Layer 9 of a small transformer language model trained on English Wikipedia (16 layers, counted from 0, width 128).
A neuron's activation on a vector x is squared ReLU(weights . x), where the dot is the dot product.

Input weights of the MLP neurons that the questions are about. A number n stands for (n - 500) times 0.00093.
n54: 515,494,316,524,513,656,541,510,480,450,283,435,458,462,481,489,386,580,628,394,581,297,471,563,408,373,507,530,448,570,428,486,432,325,494,434,603,649,662,474,393,602,653,477,405,543,417,497,533,571,391,506,685,507,577,614,444,407,516,529,366,480,433,507,581,500,641,561,717,377,615,350,418,567,404,412,320,597,510,503,557,484,633,716,603,631,609,397,374,500,591,487,466,490,550,664,404,553,554,481,685,484,354,529,414,381,574,311,157,608,500,318,345,540,388,462,648,692,682,682,741,403,626,471,419,616,385,574
n103: 647,450,446,512,488,473,420,436,417,589,364,398,574,466,662,545,490,491,636,594,444,374,519,357,388,497,618,465,609,474,476,413,449,232,576,475,487,404,541,542,590,522,357,582,400,358,452,479,700,440,415,342,412,369,718,444,462,578,656,425,516,450,637,570,737,726,555,550,471,469,413,343,613,644,584,404,497,607,792,460,666,423,687,589,355,566,528,613,503,610,521,373,506,487,401,415,739,592,305,460,299,401,659,421,566,412,530,427,509,458,446,581,470,477,468,365,448,604,480,379,641,621,410,500,487,386,312,553
n112: 527,509,593,472,354,585,479,414,318,477,429,567,603,603,503,484,585,477,591,631,509,430,650,482,511,483,503,435,344,548,601,574,573,549,622,565,410,386,382,547,313,431,536,369,378,411,478,405,609,567,347,494,545,371,682,579,559,549,480,434,588,482,617,574,529,642,506,540,428,568,340,503,461,612,336,503,395,640,401,312,425,565,641,540,500,566,678,556,387,399,548,468,362,476,324,702,362,486,472,471,445,641,275,512,506,526,467,381,503,532,346,558,570,783,538,618,518,321,709,515,641,518,566,515,480,561,509,476
n177: 573,552,692,550,500,476,463,714,515,459,493,521,415,452,426,431,718,107,496,572,361,529,593,374,455,483,507,382,461,482,601,489,539,517,755,452,351,581,519,446,651,438,363,654,448,497,453,676,625,454,629,406,489,592,639,620,514,597,414,319,443,633,514,526,567,411,670,504,623,455,536,511,604,403,187,401,446,574,707,351,632,372,692,665,455,529,379,382,607,544,704,549,626,486,683,664,632,292,288,452,469,564,507,451,455,399,560,438,353,231,414,427,354,759,589,653,496,420,314,334,551,366,413,465,570,489,610,427
n207: 384,663,573,540,384,442,544,486,500,481,413,497,500,644,430,469,357,461,242,345,497,488,477,428,398,476,678,523,588,393,513,447,466,657,416,555,404,525,632,274,467,553,425,475,353,390,422,395,560,450,455,689,543,701,652,497,506,420,305,525,599,606,588,512,503,587,652,538,468,409,449,561,608,550,363,622,419,457,564,573,547,548,506,541,554,506,567,508,653,447,505,264,373,575,395,600,472,693,454,371,515,466,461,582,586,414,567,559,669,523,363,353,526,655,426,472,477,417,617,424,511,477,513,432,483,427,523,555
n221: 534,638,370,544,756,729,413,537,245,354,287,390,526,536,886,602,975,706,418,372,305,484,205,367,490,455,332,415,526,387,721,373,579,464,479,622,118,223,406,585,338,732,618,495,576,510,142,385,415,526,670,705,580,500,576,284,426,397,587,294,516,511,674,605,240,673,439,287,479,322,489,527,341,217,201,742,322,631,260,585,644,295,407,636,467,710,886,229,394,303,500,307,611,729,386,422,619,515,733,577,598,537,171,547,839,236,555,478,439,537,732,335,457,655,585,438,887,593,598,746,788,398,124,563,500,510,560,370
n238: 548,333,513,527,289,470,477,353,713,558,586,588,478,460,702,617,348,394,543,487,493,398,516,336,438,439,768,570,529,487,618,553,548,302,437,503,467,592,302,362,604,659,578,440,385,371,500,536,673,638,562,452,542,592,543,395,545,394,457,453,484,616,614,620,465,475,445,543,490,497,615,357,526,447,406,535,614,497,415,509,419,475,477,582,362,562,572,497,614,450,524,257,366,610,297,731,381,402,531,583,511,398,317,386,540,325,662,533,442,614,156,531,474,635,401,671,593,506,477,592,604,474,380,611,500,538,572,467
n255: 590,562,461,466,438,395,521,540,401,548,462,602,523,484,619,378,576,412,524,537,480,610,373,621,390,288,517,610,430,551,570,472,424,526,579,295,354,606,454,373,628,643,256,438,414,513,390,772,724,487,454,626,564,546,442,452,410,529,361,555,520,400,477,430,579,632,535,638,459,513,473,724,343,572,444,633,316,335,457,586,756,533,438,514,500,347,438,471,582,604,548,616,446,537,562,513,604,529,308,513,529,682,348,342,513,605,494,348,439,420,514,487,181,584,497,493,443,373,606,397,350,225,353,576,642,447,373,729
n278: 624,414,419,455,530,451,574,394,598,634,389,291,439,493,622,518,476,366,486,476,304,387,391,352,281,400,633,264,429,570,468,368,551,381,466,451,458,497,421,431,382,473,462,443,542,519,564,400,640,709,577,675,655,666,795,595,319,407,603,490,483,603,437,504,493,467,657,649,834,289,716,528,497,377,360,575,437,672,389,640,586,544,447,535,504,793,523,591,675,447,588,544,330,517,353,557,483,444,329,526,455,449,689,480,497,403,597,458,484,636,489,460,310,483,401,537,455,547,689,636,565,413,394,497,399,412,426,440
n311: 509,448,461,525,532,268,593,470,613,710,503,369,430,629,451,471,520,406,507,389,463,280,620,336,565,513,517,350,503,618,617,573,245,323,487,388,381,427,360,570,506,503,625,461,514,462,293,468,387,670,428,487,550,609,473,394,679,396,722,416,570,669,387,656,451,465,541,421,571,645,660,490,376,562,430,493,442,459,648,541,646,450,486,641,475,371,607,402,497,431,548,556,494,772,384,650,549,417,574,439,515,530,721,444,516,272,691,459,481,652,542,354,623,436,370,760,580,370,544,500,560,422,516,308,510,365,438,538
n340: 423,580,491,472,651,414,361,527,487,480,462,615,403,408,506,490,512,485,472,503,491,324,375,411,550,468,722,384,336,571,347,169,318,405,716,500,360,651,471,610,532,524,454,461,541,445,526,668,506,509,440,315,595,470,447,547,594,649,488,554,460,389,609,500,398,603,538,374,444,459,436,450,335,592,529,533,419,529,440,543,378,527,465,491,426,388,580,410,483,203,628,479,453,568,456,515,530,640,497,606,460,509,675,271,657,449,569,538,579,336,570,661,431,555,503,479,497,446,635,542,669,463,497,728,660,578,572,531
n374: 515,494,445,503,272,430,530,543,487,466,575,429,738,529,439,356,684,254,628,434,400,493,304,335,475,472,453,493,510,593,478,507,308,462,484,469,467,549,572,516,431,475,530,612,503,522,525,611,454,529,395,466,444,513,694,617,497,474,323,318,389,476,573,537,500,629,472,618,669,541,507,414,654,233,373,562,593,463,365,662,424,480,561,719,452,527,525,702,518,507,597,429,397,586,413,599,577,503,535,348,483,497,571,313,548,449,706,470,346,120,524,369,372,582,618,372,395,685,607,669,553,344,589,624,539,468,470,513
n399: 381,637,578,577,490,383,139,628,415,546,364,469,373,386,558,519,664,493,632,430,479,269,366,618,406,484,408,403,373,500,258,453,538,503,564,444,286,459,395,420,600,567,230,385,393,601,481,745,586,520,541,457,472,517,628,511,469,466,316,446,459,600,387,475,605,390,659,532,381,687,521,395,528,493,417,393,701,513,463,592,577,593,521,511,504,765,483,303,525,661,688,357,368,469,553,564,537,546,626,574,430,706,602,442,483,547,477,496,381,555,637,436,457,319,493,638,607,510,674,569,516,623,371,589,606,599,482,836
n405: 456,714,553,807,596,517,458,449,497,649,236,443,405,444,527,537,540,440,287,326,476,472,286,565,428,506,524,534,358,445,745,578,399,539,470,278,552,497,564,418,503,540,493,520,465,420,500,654,728,497,510,410,586,662,517,444,517,430,405,550,544,384,510,450,527,347,516,475,680,516,510,531,422,523,443,426,413,468,333,258,325,331,574,580,311,660,553,494,432,394,532,325,626,538,329,660,540,454,637,585,500,483,396,487,635,580,599,521,555,395,653,387,483,548,429,613,636,570,740,632,422,448,312,230,627,527,640,667
n441: 556,473,303,451,527,386,391,398,287,446,207,417,563,756,649,451,611,301,583,634,576,344,468,589,643,390,478,623,455,432,563,544,276,657,572,524,464,448,182,408,493,466,618,521,471,550,440,547,549,465,607,547,468,510,428,648,616,565,497,620,528,650,510,731,445,514,688,558,529,293,655,364,352,507,419,486,482,590,659,450,780,475,737,522,322,543,401,550,622,500,537,500,410,649,496,531,438,402,348,425,652,545,417,469,490,510,626,304,449,420,393,551,457,543,697,473,475,472,331,472,517,404,523,367,552,791,211,633
n448: 549,315,606,606,479,550,564,623,510,506,414,573,445,377,704,523,555,413,398,655,465,223,500,544,473,436,487,602,285,547,550,416,193,619,506,595,469,451,571,450,802,371,315,597,287,520,465,535,593,679,470,392,388,442,557,639,500,449,369,605,602,609,610,513,452,456,689,385,575,321,410,318,438,506,361,583,538,368,661,644,455,540,593,592,374,459,437,450,503,439,512,387,391,484,516,385,518,506,444,455,576,570,573,540,584,563,578,490,610,460,510,506,433,556,420,455,580,606,411,374,571,522,613,568,686,482,478,551
n450: 547,725,672,503,240,427,341,414,562,637,462,228,532,257,677,623,602,294,518,529,558,493,511,640,438,398,628,293,489,438,517,332,372,538,805,428,318,415,541,694,768,590,489,423,419,470,325,730,446,388,587,449,569,493,522,661,443,524,580,625,471,544,293,619,532,452,630,341,420,397,568,616,331,458,343,422,511,486,447,405,444,660,600,599,598,489,775,646,432,519,524,617,503,616,577,573,573,408,555,604,585,777,419,496,507,511,624,419,589,237,436,437,456,536,364,465,468,524,573,468,647,467,403,635,514,401,533,522
n497: 431,503,440,463,390,442,490,623,374,503,429,558,371,586,485,655,737,611,310,540,585,443,386,441,446,381,431,605,518,522,468,542,433,438,485,367,444,348,371,401,462,647,484,491,430,486,543,430,445,718,560,398,413,671,667,472,439,371,503,470,445,459,530,506,600,488,591,471,581,310,571,219,337,428,320,583,516,564,394,415,557,512,618,608,435,447,662,587,562,436,430,348,623,615,462,593,557,312,453,455,443,662,454,479,497,536,581,522,426,506,208,590,273,410,435,422,460,578,509,463,679,428,445,711,533,642,389,629

Each question shows a token from some text and the vector x that enters the MLP there. A number n stands for (n - 500) times 0.014.

" 2006": 490,449,513,538,408,473,512,445,470,478,563,608,534,438,476,480,604,545,622,451,642,396,491,450,531,665,416,560,474,480,546,641,445,497,481,587,495,526,532,495,565,344,531,537,668,555,512,543,454,498,531,523,307,420,597,459,475,462,497,481,444,508,543,260,447,566,500,515,458,577,473,513,590,422,594,471,542,490,441,437,425,501,576,587,494,496,471,506,539,586,326,487,451,550,473,500,454,376,558,569,463,451,543,482,544,557,525,473,499,482,623,449,582,484,554,404,425,501,488,495,501,471,580,460,469,376,621,439
Which neuron lights up most? n374

",": 416,620,551,449,446,344,531,517,488,504,526,464,536,476,470,564,531,479,572,442,622,472,526,480,462,653,445,554,540,514,528,535,564,568,478,532,484,590,552,529,510,428,450,456,551,432,547,542,518,418,455,480,453,457,507,447,444,483,480,522,531,455,518,259,451,588,558,450,484,554,445,504,599,418,497,528,540,493,446,504,496,491,491,547,562,459,484,538,626,591,451,484,511,502,544,483,545,495,510,497,503,530,521,528,394,502,479,443,472,480,535,464,534,523,605,483,318,457,569,464,470,420,659,479,500,436,553,522
The three highest activations, in order: n374, n207, n255

".": 537,554,520,493,488,470,488,415,562,494,394,482,517,477,464,534,498,476,546,519,570,550,556,483,475,788,477,548,539,515,532,466,544,528,558,499,370,519,513,481,473,507,672,436,632,467,490,554,506,494,472,512,371,466,553,398,420,503,515,517,420,461,546,283,484,534,513,444,413,470,392,589,501,548,520,485,502,497,461,525,565,522,330,513,558,518,497,517,494,540,435,492,499,552,450,471,564,450,485,507,504,476,486,505,283,497,567,573,500,547,536,473,532,423,480,552,311,493,553,491,567,531,507,459,549,379,474,519
Which neuron lights up most? n450

"k": 540,590,355,498,550,518,413,517,512,459,694,504,553,467,551,493,439,574,495,593,429,550,520,520,358,529,392,445,423,676,542,521,676,443,441,610,478,545,535,591,498,488,578,486,468,540,605,405,529,535,527,522,495,537,572,475,480,528,509,577,583,493,501,455,471,440,367,554,530,434,506,596,462,555,521,558,469,483,524,494,517,465,542,491,490,545,383,566,471,529,415,511,563,476,529,467,357,402,495,469,452,457,600,475,450,431,399,606,385,575,435,539,522,502,482,404,437,491,504,445,488,362,532,393,512,429,594,501
The most active neuron and its activation: n278, at about 1.4

" of": 375,542,529,488,514,396,511,438,486,431,458,483,443,498,351,518,487,520,485,461,512,560,540,488,478,672,493,490,471,557,475,441,480,509,517,554,505,493,520,452,453,508,451,552,631,430,762,535,442,497,486,549,338,572,530,470,501,456,537,521,539,470,464,563,511,544,461,503,498,530,469,527,481,449,608,429,499,518,490,473,578,522,479,567,560,534,538,521,466,469,417,549,535,477,465,522,541,500,504,498,440,501,474,543,428,498,398,479,488,501,488,542,576,486,519,518,258,483,490,531,557,483,731,519,524,421,430,567
Which two neurons fire most, strongest first? n497, n374

" in": 451,520,535,473,543,476,402,399,584,407,465,452,479,514,325,595,459,465,412,499,558,455,542,469,483,662,467,470,533,559,514,506,514,561,606,474,478,510,581,425,448,484,500,598,636,461,750,454,442,519,572,472,375,561,469,477,477,431,424,523,484,550,481,524,509,522,390,517,508,470,466,548,446,537,518,385,479,550,509,452,589,487,468,539,484,639,514,565,566,593,432,506,501,415,492,569,620,538,475,501,445,479,507,511,417,472,429,546,466,545,461,536,475,496,568,494,283,489,477,539,499,480,638,454,454,426,498,480
Which neuron lights up most? n177

" late": 476,572,504,503,563,466,392,417,593,467,511,430,448,408,592,628,497,594,470,539,518,396,577,461,508,588,460,485,610,544,489,494,560,516,438,620,467,455,488,607,434,546,551,584,654,422,574,484,493,423,551,465,403,582,564,486,489,331,485,505,465,459,529,574,518,508,401,545,445,500,311,575,562,486,449,393,476,561,602,475,434,490,551,362,431,558,384,494,546,685,436,472,492,417,523,514,608,572,547,461,493,457,471,573,479,612,408,435,477,634,432,519,566,508,490,417,369,567,521,460,487,506,469,542,498,402,398,461
The most active neuron and its activation: n103, at about 5.6

"j": 465,542,471,506,578,567,453,496,631,495,642,504,429,462,563,533,440,653,546,493,432,452,493,435,464,457,476,497,473,570,480,443,524,583,551,581,597,610,500,481,515,414,460,511,620,549,602,524,536,485,507,442,518,478,575,407,452,405,576,541,469,420,449,257,496,410,481,592,572,451,485,496,578,470,611,531,501,445,494,573,466,467,385,420,519,551,512,441,573,344,511,616,485,483,487,508,429,393,492,583,332,433,551,473,437,526,408,474,525,482,434,555,509,514,449,456,469,504,457,612,525,589,587,527,453,387,637,511
Which two neurons fire most, strongest first? n278, n340

"J": 479,556,493,523,494,606,508,507,522,423,505,504,497,433,534,648,529,669,464,539,565,470,567,533,543,566,477,534,563,539,432,624,359,526,506,463,535,513,542,420,603,452,512,539,590,488,543,494,488,392,484,369,420,477,507,446,538,489,547,529,485,390,491,322,523,509,501,500,556,432,439,487,488,544,538,541,552,517,435,490,400,501,455,475,499,409,550,527,562,517,218,500,510,521,499,564,533,404,519,439,463,473,558,556,435,495,438,493,525,558,475,569,442,426,451,388,376,457,500,532,526,460,676,540,491,398,599,625
Which neuron lights up most? n497

" it": 528,532,534,472,355,427,465,420,607,492,492,494,552,390,494,490,363,449,518,460,526,575,509,595,532,516,445,504,468,468,560,533,651,616,493,502,410,509,537,359,586,436,603,459,620,517,630,512,450,535,522,526,507,392,601,585,493,535,502,516,477,436,527,382,461,556,508,525,391,495,519,606,476,573,415,468,492,467,485,569,514,646,469,390,609,612,539,525,485,523,471,511,466,333,479,511,590,554,556,468,466,441,523,643,469,613,450,533,536,489,500,493,567,542,413,363,452,388,491,512,442,383,534,541,509,307,498,502
Which neuron lights up most? n450

"s": 549,510,594,540,541,484,662,464,518,523,511,384,435,444,502,483,348,604,502,491,481,439,471,576,504,526,384,439,498,416,634,591,510,490,525,441,521,605,599,528,574,507,584,571,564,431,701,433,549,526,508,497,305,460,411,520,527,436,585,490,507,515,534,375,506,331,450,591,423,569,383,532,478,578,401,533,496,561,527,447,485,479,441,605,630,517,519,481,551,447,534,497,470,429,499,417,449,498,497,481,411,459,473,576,446,515,468,575,505,387,472,453,480,472,455,517,504,541,410,586,548,589,689,411,416,504,469,500
The most active neuron and its activation: n405, at about 0.2

"ang": 453,525,472,476,506,551,518,549,536,466,597,605,472,517,504,629,375,603,535,422,565,431,573,475,489,552,449,431,470,488,445,459,585,535,589,569,458,589,493,518,459,481,518,447,481,552,611,538,550,417,447,428,569,437,565,485,566,542,441,517,372,513,497,397,534,446,452,411,419,512,286,535,556,582,730,516,431,457,450,528,504,412,445,489,556,465,426,492,501,472,496,583,506,439,535,568,365,494,583,512,313,558,568,522,513,515,352,585,559,542,382,484,472,589,476,500,614,470,459,450,436,522,563,558,542,500,518,516
Which neuron lights up most? n340

"19": 481,486,543,565,479,505,551,446,542,526,488,508,499,426,577,601,455,552,491,495,551,421,505,452,525,649,386,560,364,595,491,531,502,430,402,541,508,575,522,517,509,468,546,463,533,669,527,544,442,463,634,441,281,485,529,463,581,447,563,544,410,521,487,438,492,480,393,479,513,479,524,564,499,509,536,436,557,554,454,546,514,371,553,423,546,452,557,466,578,446,387,471,463,416,484,541,528,543,474,425,393,487,494,480,426,440,563,574,572,586,532,465,523,448,480,464,519,601,333,521,549,394,663,536,428,410,637,463
The three highest activations, in order: n448, n238, n311

"73": 491,568,593,525,558,507,505,561,540,450,478,504,399,443,596,508,451,493,556,540,592,533,502,505,466,633,493,565,486,608,530,512,380,434,452,562,507,463,460,575,528,523,549,575,537,645,491,479,489,479,566,472,370,504,333,527,538,462,540,553,384,409,488,396,472,436,546,561,492,453,424,457,411,531,595,605,522,464,509,493,498,442,457,471,607,430,516,521,538,454,294,601,416,362,529,548,445,456,461,480,336,481,533,474,513,479,445,570,498,622,547,553,473,438,537,361,614,553,452,520,504,493,680,589,477,497,508,422
Which neuron lights up most? n448

" after": 385,606,489,579,444,433,535,406,494,444,496,509,449,483,418,472,503,356,481,539,491,523,537,470,530,630,328,458,436,575,444,581,491,549,573,457,380,519,670,456,511,518,523,513,590,485,633,540,367,390,582,491,349,426,602,551,456,485,433,573,528,414,477,418,472,526,548,530,517,527,469,546,444,545,654,319,520,426,544,507,525,533,503,536,495,560,553,493,502,529,467,486,481,569,504,534,538,518,502,477,472,489,498,607,546,571,369,517,461,597,590,488,509,467,544,434,548,560,453,478,467,531,710,530,422,422,456,533
Which neuron lights up most? n399

"tic": 488,444,408,399,471,489,373,450,617,435,585,675,551,492,539,640,382,610,498,498,455,469,456,506,484,577,559,540,524,533,493,518,528,525,592,597,472,519,578,555,533,438,443,376,517,473,620,499,452,435,420,520,341,537,515,524,580,495,503,625,459,494,434,502,550,474,464,503,370,623,435,476,404,543,539,570,483,534,519,529,522,408,354,474,517,419,506,566,568,513,310,514,505,470,436,556,387,453,510,433,403,574,543,421,449,472,552,503,479,571,474,518,467,546,489,526,414,614,486,473,487,566,463,505,542,538,665,417
The most active neuron and its activation: n238, at about 1.8

"ba": 491,521,478,463,599,539,489,541,528,457,569,639,374,502,486,596,498,510,534,545,478,462,592,513,506,528,492,429,454,477,441,547,497,544,583,504,489,516,506,618,507,497,508,413,617,528,678,537,498,525,527,512,476,463,433,486,413,409,465,573,503,476,466,236,500,457,511,544,467,569,343,551,549,522,706,474,598,431,447,548,482,448,548,269,480,451,490,485,444,461,426,502,541,379,536,440,382,582,420,457,482,682,591,527,528,511,458,365,577,560,484,488,500,463,553,479,417,469,429,551,461,542,470,527,499,499,556,476
Which two neurons fire most, strongest first? n340, n399

"r": 534,492,428,483,576,526,596,435,444,541,535,526,483,417,611,442,559,586,545,464,616,560,449,550,513,440,528,567,386,517,517,559,387,618,431,554,680,526,591,518,483,486,424,418,542,629,465,442,444,460,470,604,479,432,481,609,492,429,537,495,559,470,514,331,577,535,368,545,518,484,541,515,443,506,538,416,435,528,551,508,520,444,354,474,502,531,386,472,607,538,496,530,597,405,661,505,520,536,427,401,416,520,492,448,469,522,432,595,585,402,467,520,478,465,529,393,435,569,583,398,551,496,607,395,485,373,426,459
Which neuron lights up most? n255

"-": 437,509,551,498,517,545,487,446,639,511,565,390,624,415,494,682,479,522,679,451,601,490,406,551,503,553,369,457,528,512,481,415,503,329,448,484,682,485,498,548,467,559,455,527,605,555,567,531,504,491,494,459,367,464,526,440,432,504,494,477,416,564,480,522,519,470,488,422,523,399,598,415,487,504,685,472,554,494,548,479,590,374,583,546,547,481,491,465,395,554,461,542,527,454,540,417,498,546,496,451,591,529,488,580,388,537,351,483,508,552,560,372,574,493,641,490,453,526,429,521,492,458,616,531,385,514,483,418
Which two neurons fire most, strongest first? n54, n103

"rd": 589,506,431,554,495,485,635,456,500,444,626,487,497,469,370,457,527,588,405,499,507,501,528,460,537,654,432,471,603,569,461,479,504,515,502,519,408,497,602,610,487,535,658,557,536,514,481,381,431,510,438,467,326,536,471,524,559,505,551,471,527,462,516,606,501,525,504,439,492,564,526,478,424,488,512,396,582,455,529,422,425,544,508,529,690,419,399,438,501,412,284,600,543,470,614,467,515,412,537,506,477,505,514,670,404,522,476,498,400,503,551,539,567,461,502,492,530,492,348,537,489,475,635,492,460,456,487,503
Which neuron lights up most? n311

" dis": 557,545,452,490,508,580,494,371,518,515,607,411,618,500,515,473,491,530,551,552,512,499,513,488,445,466,645,601,485,460,468,631,406,521,496,517,666,496,518,455,575,495,655,441,503,483,542,447,446,419,498,492,428,537,513,563,406,501,549,500,483,541,477,508,520,508,505,395,316,443,503,643,484,538,642,384,432,562,345,387,479,514,471,563,492,593,445,544,490,573,426,499,598,393,589,436,591,498,548,444,486,538,532,644,375,588,453,554,457,504,527,412,546,538,506,384,369,517,456,413,515,440,543,418,419,505,511,443
The most active neuron and its activation: n450, at about 0.68

" (": 507,530,578,492,500,559,454,455,519,515,567,540,532,477,471,607,484,465,583,510,497,464,535,507,436,581,532,505,489,534,376,507,560,449,502,525,568,436,412,556,506,458,481,420,518,585,568,513,495,505,539,519,202,401,334,542,527,518,523,511,481,345,540,478,480,493,517,459,408,426,433,521,603,675,664,592,558,484,488,456,578,549,468,626,475,456,549,523,522,434,326,483,483,464,516,513,562,514,448,494,434,487,471,656,277,449,482,479,507,555,533,548,595,486,468,509,484,456,420,566,436,480,667,552,465,495,465,379
Which neuron lights up most? n103

" R": 500,605,462,456,512,615,476,495,469,482,673,504,480,470,455,639,498,588,473,464,630,454,440,500,502,528,449,611,537,506,456,409,518,528,515,412,585,471,470,603,546,472,459,533,603,517,505,441,463,472,519,530,276,453,509,531,450,414,586,446,451,501,504,252,507,439,593,507,485,500,457,557,582,452,537,511,522,539,613,467,532,640,439,450,410,468,477,551,474,560,298,487,546,435,518,529,528,416,455,506,465,568,504,585,404,430,379,538,511,539,596,499,515,473,428,480,372,485,561,510,546,454,592,506,448,480,557,513
The most active neuron and its activation: n497, at about 0.36

"\n": 445,462,606,532,487,552,502,593,568,514,476,520,464,522,481,561,516,515,504,497,507,490,561,541,491,751,500,449,498,451,510,490,541,584,474,538,464,550,511,452,384,445,532,383,434,530,569,483,439,441,545,504,415,508,546,432,513,505,582,531,533,477,482,220,505,464,533,446,420,448,431,476,512,424,584,536,535,544,475,509,493,515,343,482,541,497,452,485,476,404,271,543,492,515,525,494,479,494,538,510,597,498,484,574,473,493,362,546,484,499,526,526,549,524,521,532,603,461,472,515,443,537,461,490,410,497,636,453
Which neuron lights up most? n221

" to": 399,542,491,496,493,413,491,416,561,470,375,488,448,495,430,471,470,506,466,559,673,486,574,580,533,565,492,471,460,464,526,508,343,466,540,552,470,550,489,471,486,550,605,463,631,517,663,530,438,507,534,555,254,497,549,455,548,527,449,584,543,496,466,506,450,501,524,522,560,448,559,521,413,474,633,415,523,477,601,440,629,485,585,473,486,578,451,533,545,534,347,518,497,560,487,485,527,484,513,486,485,485,450,479,370,523,433,556,459,489,459,483,557,529,520,488,433,520,534,504,445,479,850,536,472,488,355,504
The most active neuron and its activation: n441, at about 11

" 19": 510,528,557,496,430,497,530,477,556,514,564,521,492,500,349,566,471,473,523,531,593,436,531,498,496,718,482,548,448,507,485,525,464,468,487,521,505,591,559,478,511,529,446,554,519,733,469,523,597,384,575,441,183,495,544,457,545,473,486,407,439,560,515,393,545,460,460,479,364,502,503,615,481,483,475,455,537,575,479,462,529,428,551,450,440,499,493,485,592,587,449,470,473,464,457,463,540,503,463,499,448,488,509,567,520,442,516,519,577,485,528,470,541,516,549,469,516,566,405,455,505,399,644,540,470,379,466,446
Which neuron lights up most? n177

"im": 491,476,547,510,438,471,498,398,526,559,560,650,596,400,417,637,543,584,606,570,523,433,487,508,395,485,527,556,564,572,517,580,432,526,407,607,429,488,541,356,575,517,578,521,525,403,485,457,557,525,463,537,545,464,467,556,475,542,544,644,450,531,482,264,449,346,469,499,448,479,458,574,560,473,417,470,455,574,499,504,482,499,227,548,519,522,466,503,533,643,487,592,518,363,487,512,520,529,567,471,406,499,452,516,596,522,473,624,600,570,445,560,468,445,370,474,449,604,412,418,487,513,516,517,512,483,399,420
Which neuron lights up most? n238

"i": 501,457,554,460,504,481,562,508,526,459,578,587,479,497,500,586,582,519,510,472,428,532,576,514,528,466,630,622,371,462,574,539,565,585,587,583,557,543,457,472,495,560,356,546,505,524,506,518,609,534,540,465,287,464,405,514,438,560,428,518,416,423,496,180,485,547,378,616,390,544,510,537,465,523,545,417,600,530,522,496,462,461,501,411,602,417,411,483,511,457,359,614,609,529,517,494,480,530,410,393,499,516,433,554,485,513,397,486,528,397,541,513,476,511,573,532,385,434,372,527,517,598,693,519,560,478,485,483
Which neuron lights up most? n255

"er": 419,586,436,548,517,445,521,456,469,556,472,339,485,461,418,619,593,416,629,545,500,372,512,578,503,476,491,424,406,517,544,389,426,573,400,495,582,604,610,503,458,541,589,514,612,601,581,497,442,569,479,533,347,452,484,466,418,477,479,487,392,556,419,378,547,497,443,656,568,533,503,549,514,525,519,467,621,514,435,557,503,495,562,407,555,571,454,418,544,541,427,444,519,470,547,453,450,591,540,485,489,447,586,587,521,591,441,668,466,434,576,506,505,491,540,425,519,451,372,607,469,613,595,446,486,383,525,456
The three highest activations, in order: n399, n374, n278

"e": 468,555,515,515,532,474,453,414,542,427,535,682,460,467,489,760,467,533,457,540,692,487,545,542,458,433,482,517,457,483,508,572,666,425,460,642,555,632,608,493,575,530,453,392,535,540,574,492,648,467,559,459,560,425,469,521,487,468,479,441,390,563,528,330,485,442,432,554,361,487,595,512,497,530,550,537,484,498,452,557,531,466,405,593,539,453,365,533,452,454,465,348,491,540,447,490,458,526,513,430,395,505,602,500,342,507,474,522,576,368,468,471,524,448,488,573,584,547,487,569,511,514,536,471,555,430,433,530
Which neuron lights up most? n238

" was": 484,581,470,511,447,381,667,409,459,464,634,416,441,466,385,741,489,465,468,462,593,574,464,526,485,555,566,498,496,491,507,464,441,519,498,471,478,550,445,455,478,510,536,418,538,473,707,533,519,499,547,587,413,312,519,550,500,486,510,489,488,442,539,374,502,463,616,526,387,528,512,531,476,519,570,472,542,519,521,469,575,544,413,530,484,463,522,530,508,469,357,480,485,331,508,489,564,453,492,594,539,516,496,518,408,569,410,504,504,514,511,499,476,532,545,468,535,563,563,475,411,507,642,555,529,443,517,589
The most active neuron and its activation: n255, at about 0.24

"ri": 501,555,530,539,528,589,616,466,534,515,520,492,353,477,584,678,493,468,479,518,502,381,541,504,582,518,496,572,497,558,485,610,625,479,457,589,642,539,416,508,503,504,541,464,543,533,598,460,449,485,508,468,422,512,513,418,477,447,521,505,448,425,408,359,523,369,507,504,571,515,538,463,600,540,603,534,419,527,471,553,573,443,241,428,662,525,538,474,565,339,494,563,530,347,523,528,384,489,542,523,354,453,470,486,447,517,435,501,489,463,484,543,491,450,475,449,386,422,392,559,523,594,474,464,535,473,603,421
Which neuron lights up most? n278

" as": 461,590,460,517,400,475,503,361,582,502,515,474,574,576,418,532,456,411,530,547,489,484,559,445,525,607,477,528,422,460,525,532,449,551,611,473,387,611,536,438,539,497,564,495,509,456,710,426,491,474,575,488,359,435,488,498,434,503,480,558,569,535,537,416,500,554,543,476,318,416,541,514,526,584,636,358,441,533,512,391,526,464,450,539,494,549,424,497,508,504,381,496,567,387,572,411,587,409,498,485,458,577,564,540,482,485,344,471,536,499,583,555,481,578,551,404,419,553,502,485,491,477,628,491,529,503,440,551
Which two neurons fire most, strongest first? n103, n441

"or": 482,603,557,483,491,501,552,478,476,456,474,441,490,496,545,354,534,364,510,660,549,413,510,565,531,473,345,585,480,547,529,575,518,612,494,523,513,586,562,553,427,460,594,484,645,476,553,495,480,416,496,493,483,446,450,446,535,611,495,528,526,530,578,589,557,507,378,567,483,597,301,508,581,490,482,316,471,546,523,461,534,449,566,495,428,615,460,458,528,426,341,600,531,473,497,419,375,549,424,525,433,458,538,484,453,617,385,551,568,551,643,551,538,461,459,451,354,430,513,513,471,411,548,511,399,538,450,630
Which neuron lights up most? n441

" La": 574,572,543,435,510,626,546,353,454,463,532,405,490,469,463,638,486,516,551,495,526,477,583,510,569,535,512,452,560,482,435,423,561,433,605,476,645,533,612,461,509,524,415,397,558,567,560,552,396,498,517,531,433,503,342,507,522,444,473,336,539,497,441,442,539,405,532,532,470,522,476,518,476,430,603,441,567,482,461,474,455,547,428,407,509,409,509,512,494,603,323,502,539,597,565,544,473,538,496,469,509,552,544,437,430,502,390,494,467,558,527,501,503,418,601,547,335,531,551,470,506,407,681,478,531,443,483,490
Which neuron lights up most? n450

" b": 554,575,516,481,619,561,437,508,546,466,639,555,470,444,363,565,494,454,638,512,661,448,467,450,507,507,447,489,452,483,465,554,531,521,486,454,613,465,453,642,635,380,644,548,592,482,539,560,500,517,491,405,247,476,638,418,494,545,456,551,571,422,550,455,490,524,531,513,504,440,347,511,437,504,610,419,585,489,447,481,471,556,423,526,514,481,458,526,491,524,472,611,553,402,452,448,514,437,502,435,499,502,539,568,240,526,485,498,405,593,489,482,426,515,491,477,630,521,452,415,464,566,604,541,447,497,434,478
Which neuron lights up most? n448